Layer 4 of a small transformer language model trained on English Wikipedia (14 layers, counted from 0, width 64).
A neuron's activation on a vector x is SiLU(gate . x) times (in . x), where the dot is the dot product.
The model reads these tokens: " held" " in" " Tokyo" "," " Japan" "." " That" " year" "," " she" " won"

The vector x that enters this layer's MLP at each token. A number n stands for n times 0.022.
0 " held": 43 -42 19 43 -34 -10 8 -4 13 -7 -34 -16 20 5 34 -21 9 -7 -8 -1 -38 -10 19 11 6 -15 16 0 7 22 -25 -3 -10 -10 -59 -3 -18 42 -17 -1 -41 46 -3 -1 -14 30 15 55 14 -4 -10 29 -22 40 -9 -38 40 8 -32 -3 -5 -8 -17 35
1 " in": -36 20 5 33 7 -9 4 -5 18 -3 -7 26 4 -16 -4 10 19 -2 44 20 -25 -20 -10 -10 16 -30 15 4 2 -11 3 7 3 -3 -51 -17 -11 -13 -33 34 -22 1 5 -1 9 38 -3 26 50 -45 -88 36 1 -30 37 -49 30 18 -23 -15 -5 -13 -35 34
2 " Tokyo": 38 50 -18 77 -32 -7 -7 -24 19 -7 -22 -10 27 37 -15 7 0 17 21 4 -33 12 -20 8 4 12 -15 3 -29 33 -10 10 2 -4 0 -10 5 28 -12 29 -46 -10 13 1 4 -5 21 -24 -17 -7 -39 42 16 5 -8 -29 11 -35 19 7 -21 -14 0 -50
3 ",": 0 1 15 19 -2 -25 13 -15 -6 24 -33 -5 27 31 14 -5 7 25 -16 -2 -39 -23 -57 -2 -9 -13 -26 15 -33 31 -31 15 -4 -33 3 -17 8 18 -4 -11 -35 34 -7 30 -12 19 -14 11 28 -21 -3 3 -24 -22 54 -31 10 2 15 42 9 -16 -22 17
4 " Japan": 14 92 -18 93 -20 1 18 -48 14 0 -10 -8 2 28 1 9 -18 1 16 8 -46 25 -67 -12 15 1 -34 14 -27 4 -36 14 -9 -8 -4 -16 43 22 8 11 -38 19 25 14 21 -8 14 13 -18 2 -52 24 -6 25 -4 -25 26 -17 6 -8 -10 -30 6 -44
5 ".": -1 51 17 29 16 -2 -26 -7 -27 -5 15 -40 6 42 18 6 -65 0 34 5 -5 9 -16 -13 19 1 -47 20 -14 19 -28 -17 -9 -2 -11 26 3 17 14 -28 -15 26 -14 -18 9 18 21 -27 5 1 -58 -4 -2 -6 37 -26 -27 36 6 27 19 2 -39 -40
6 " That": 15 -8 -22 48 -13 -48 -31 10 5 -15 16 18 44 14 -2 2 24 -34 -6 6 31 5 -24 -65 -2 33 -22 16 -28 -9 17 -10 -32 -6 4 -10 -23 37 21 -16 29 5 -5 -17 92 7 0 4 48 -19 -1 15 22 4 3 10 -17 15 -52 41 -23 6 -39 -51
7 " year": 42 -22 4 69 -11 20 2 -21 4 -13 -17 -16 28 24 -17 32 -47 28 14 29 7 -10 -15 -15 37 -5 -3 -15 -9 22 16 49 25 -24 -60 -6 -7 32 33 -32 -14 -47 -3 -12 18 0 14 10 -20 2 0 2 9 -40 21 -8 51 13 -44 17 -26 10 6 -75
8 ",": 31 5 2 5 27 -14 8 8 0 11 -38 -7 13 16 15 -1 7 26 -24 -6 -14 -22 -41 -18 0 -24 -34 18 -44 32 -8 12 1 -46 -6 -26 -13 6 -8 -8 -11 33 -9 27 -4 28 -16 22 9 -15 -11 10 -24 -25 57 -31 0 7 14 25 14 -2 7 -5
9 " she": 3 20 4 12 6 5 -14 -42 11 -22 5 12 38 -6 -25 -29 11 -14 -45 -34 -19 11 -29 23 -4 29 -31 47 -26 -4 9 -50 -15 -3 9 6 -26 34 77 -27 3 24 68 -2 55 -22 -12 9 -21 -6 -68 37 -33 -20 11 -14 -4 31 -38 -12 33 -13 15 0
10 " won": 17 2 6 46 1 -64 -10 30 19 -1 -6 4 19 14 6 -43 -7 -7 21 19 -34 -22 17 -34 25 -35 19 4 10 9 -28 -17 -13 -19 -45 6 -43 16 22 23 -68 31 -13 -13 0 27 26 45 5 10 -13 54 -23 6 -8 8 1 22 -16 8 -13 -47 11 21

Each question shows the input weights of one neuron of the MLP. A number n stands for n times 0.008.

n1 gate: 5 24 8 3 -10 6 5 12 36 -6 -27 -28 -59 5 1 24 21 20 -18 -6 39 -10 40 17 -23 -22 43 -18 75 12 -47 7 2 19 11 -1 -41 0 -20 -11 36 26 10 -13 3 9 -40 -15 -16 94 7 -31 20 -57 -56 -49 13 -18 1 -20 -22 -4 -14 -15
n1 in: -33 47 17 -15 -14 21 16 -26 -16 -25 0 -5 2 -2 39 12 32 2 7 6 -43 -15 -14 -25 -10 -30 -9 23 -5 5 -5 -33 -5 -6 43 -26 -40 32 -1 -46 8 5 20 -2 4 2 4 -12 34 24 -49 8 -25 -14 6 21 -12 -43 28 -16 -6 22 19 -2
On which token does it fire most? 7 " year"

n185 gate: 27 1 -29 -3 -42 8 -5 -10 24 -13 -7 -26 10 5 6 41 -34 17 -5 -18 42 32 -64 29 -10 -25 30 36 2 -14 23 26 -14 25 27 66 -49 -32 20 3 34 3 22 -23 12 18 -74 8 -12 7 26 -4 36 -65 -44 13 -10 -1 -13 -11 -31 -10 18 -28
n185 in: -35 -12 -7 2 10 -20 -12 22 -3 12 1 -22 29 20 -29 29 53 -10 2 -5 14 -51 -16 32 24 -11 -51 47 21 -24 37 -3 -10 14 16 -35 -12 -32 14 -23 9 -49 -11 1 45 -19 8 26 -16 11 25 -8 -1 3 11 50 15 -64 18 15 -32 -12 24 -21
On which three tokens does it fire most, strongest first? 6 " That", 0 " held", 7 " year"

n68 gate: -34 -17 -1 20 -11 4 -15 -36 -8 1 -20 -38 -5 49 -8 -17 52 -4 0 -29 28 -17 -10 15 28 50 3 -28 -13 12 -16 19 -16 4 -25 -42 13 -13 -38 -23 -5 2 -23 6 4 -7 -9 61 -11 22 -21 29 -17 -2 29 0 -33 3 10 -1 -7 2 -2 24
n68 in: 14 -10 7 0 40 11 52 44 -5 25 -11 8 34 13 -17 -14 -16 5 -35 -19 7 33 -13 -15 -43 13 11 -12 8 13 33 -3 -3 5 24 11 21 9 -17 -22 1 8 -21 -31 -5 15 1 -49 30 -8 17 41 -17 -21 -8 -4 21 -31 -4 -27 -23 17 -6 -39
On which token does it fire most? 8 ","

n139 gate: 1 23 14 -9 24 -27 2 -32 17 -5 -16 -2 -15 2 -42 -27 20 -16 30 -9 38 1 50 13 -21 -20 -25 -11 13 46 -18 -17 0 -17 12 -28 -30 -17 -19 34 13 -26 19 -17 -35 -10 5 -10 -6 11 36 -5 39 27 -54 38 16 12 -4 -26 33 -6 35 22
n139 in: 6 29 -26 -17 13 10 -29 -9 33 -9 4 -64 -18 -5 10 -8 -4 3 36 6 4 -2 6 1 3 -34 18 -24 -42 7 -14 15 65 16 -1 13 -18 -25 -25 -1 -27 -8 -40 12 2 10 28 -10 19 -25 -18 2 14 -23 5 -35 -4 12 2 45 -19 4 2 21
On which token does it fire most? 9 " she"

n34 gate: 44 -9 -17 -5 -15 -25 -9 13 3 59 19 71 7 -9 -24 27 45 46 -30 -36 22 -12 -49 22 -42 21 -20 15 11 -26 -12 -12 -20 36 -9 11 12 9 16 -8 -11 26 -34 -12 -20 -34 9 33 -46 21 0 -2 -20 28 -26 9 7 -23 26 24 2 -5 1 51
n34 in: -27 0 18 -8 19 -30 11 12 7 -6 18 -1 -1 -62 -16 -63 -9 -17 8 26 1 -13 21 6 10 45 33 13 14 -21 -6 30 -13 -13 -14 -28 8 -5 -4 28 13 -15 26 51 27 51 -8 -35 38 8 24 -13 9 15 -38 4 32 -22 8 -25 1 24 20 8
On which token does it fire most? 5 "."

n183 gate: 4 -18 -17 -10 -13 -32 36 10 -13 18 -9 -4 -3 -25 1 52 -23 -39 -2 -6 -6 -4 -24 -16 -3 0 18 -25 6 -4 -1 7 26 -2 -4 51 28 16 -4 -3 -4 6 21 14 4 14 39 -27 -5 6 41 -14 -31 -8 1 -2 -19 28 15 24 2 12 -8 -27
n183 in: 18 0 23 37 -15 11 -12 -16 -13 -16 -18 -4 -5 8 29 -4 -27 -9 -15 23 34 -9 8 14 9 7 -10 -12 -32 6 21 -13 -23 -7 13 -15 5 -16 7 -18 -9 34 -18 31 -22 -12 15 9 -4 -23 8 3 13 17 3 -11 -15 10 -23 15 34 1 29 -31
On which three tokens does it fire most, strongest first? 7 " year", 1 " in", 5 "."

n96 gate: -23 -30 -32 -12 6 -13 -4 -27 -41 32 17 6 -9 17 7 10 8 33 2 -14 74 7 -32 46 -41 17 22 10 -17 -36 -16 43 -35 -4 -35 -28 69 17 25 7 32 -11 -17 24 37 -14 -18 19 -24 47 -53 3 -17 17 -24 0 -42 14 17 2 -52 25 16 18
n96 in: -15 -19 2 -22 -2 -30 13 33 -16 26 37 -5 0 36 -13 14 -6 13 -7 -2 -19 -10 10 -5 -20 7 11 -2 -4 -6 27 -75 33 -7 8 14 3 18 15 0 -25 11 18 13 27 -10 34 -8 3 -45 39 -21 -32 10 0 30 -34 -26 -27 -46 -9 32 13 -24
On which token does it fire most? 1 " in"

n146 gate: 22 -3 -25 0 -24 28 -4 -6 -3 3 13 7 20 -4 -32 30 -8 18 -58 15 25 24 3 -18 -24 -8 -5 12 14 4 -8 -12 36 15 5 26 1 -19 -14 -3 16 -6 3 -18 -63 -4 22 -45 41 28 -15 -34 -11 4 -9 2 -32 5 5 23 -32 -18 40 21
n146 in: 36 13 -7 -19 -29 43 18 2 -19 25 -3 8 7 16 47 11 36 -20 -3 -22 -18 -14 2 -3 -28 -21 -10 -4 21 6 37 5 8 33 33 -9 7 2 -19 -18 12 46 8 -15 12 6 48 -5 17 5 -15 12 -16 -42 5 10 -12 -35 4 -7 -15 -28 20 -23
On which token does it fire most, and how strongly? 10 " won", at about 0.19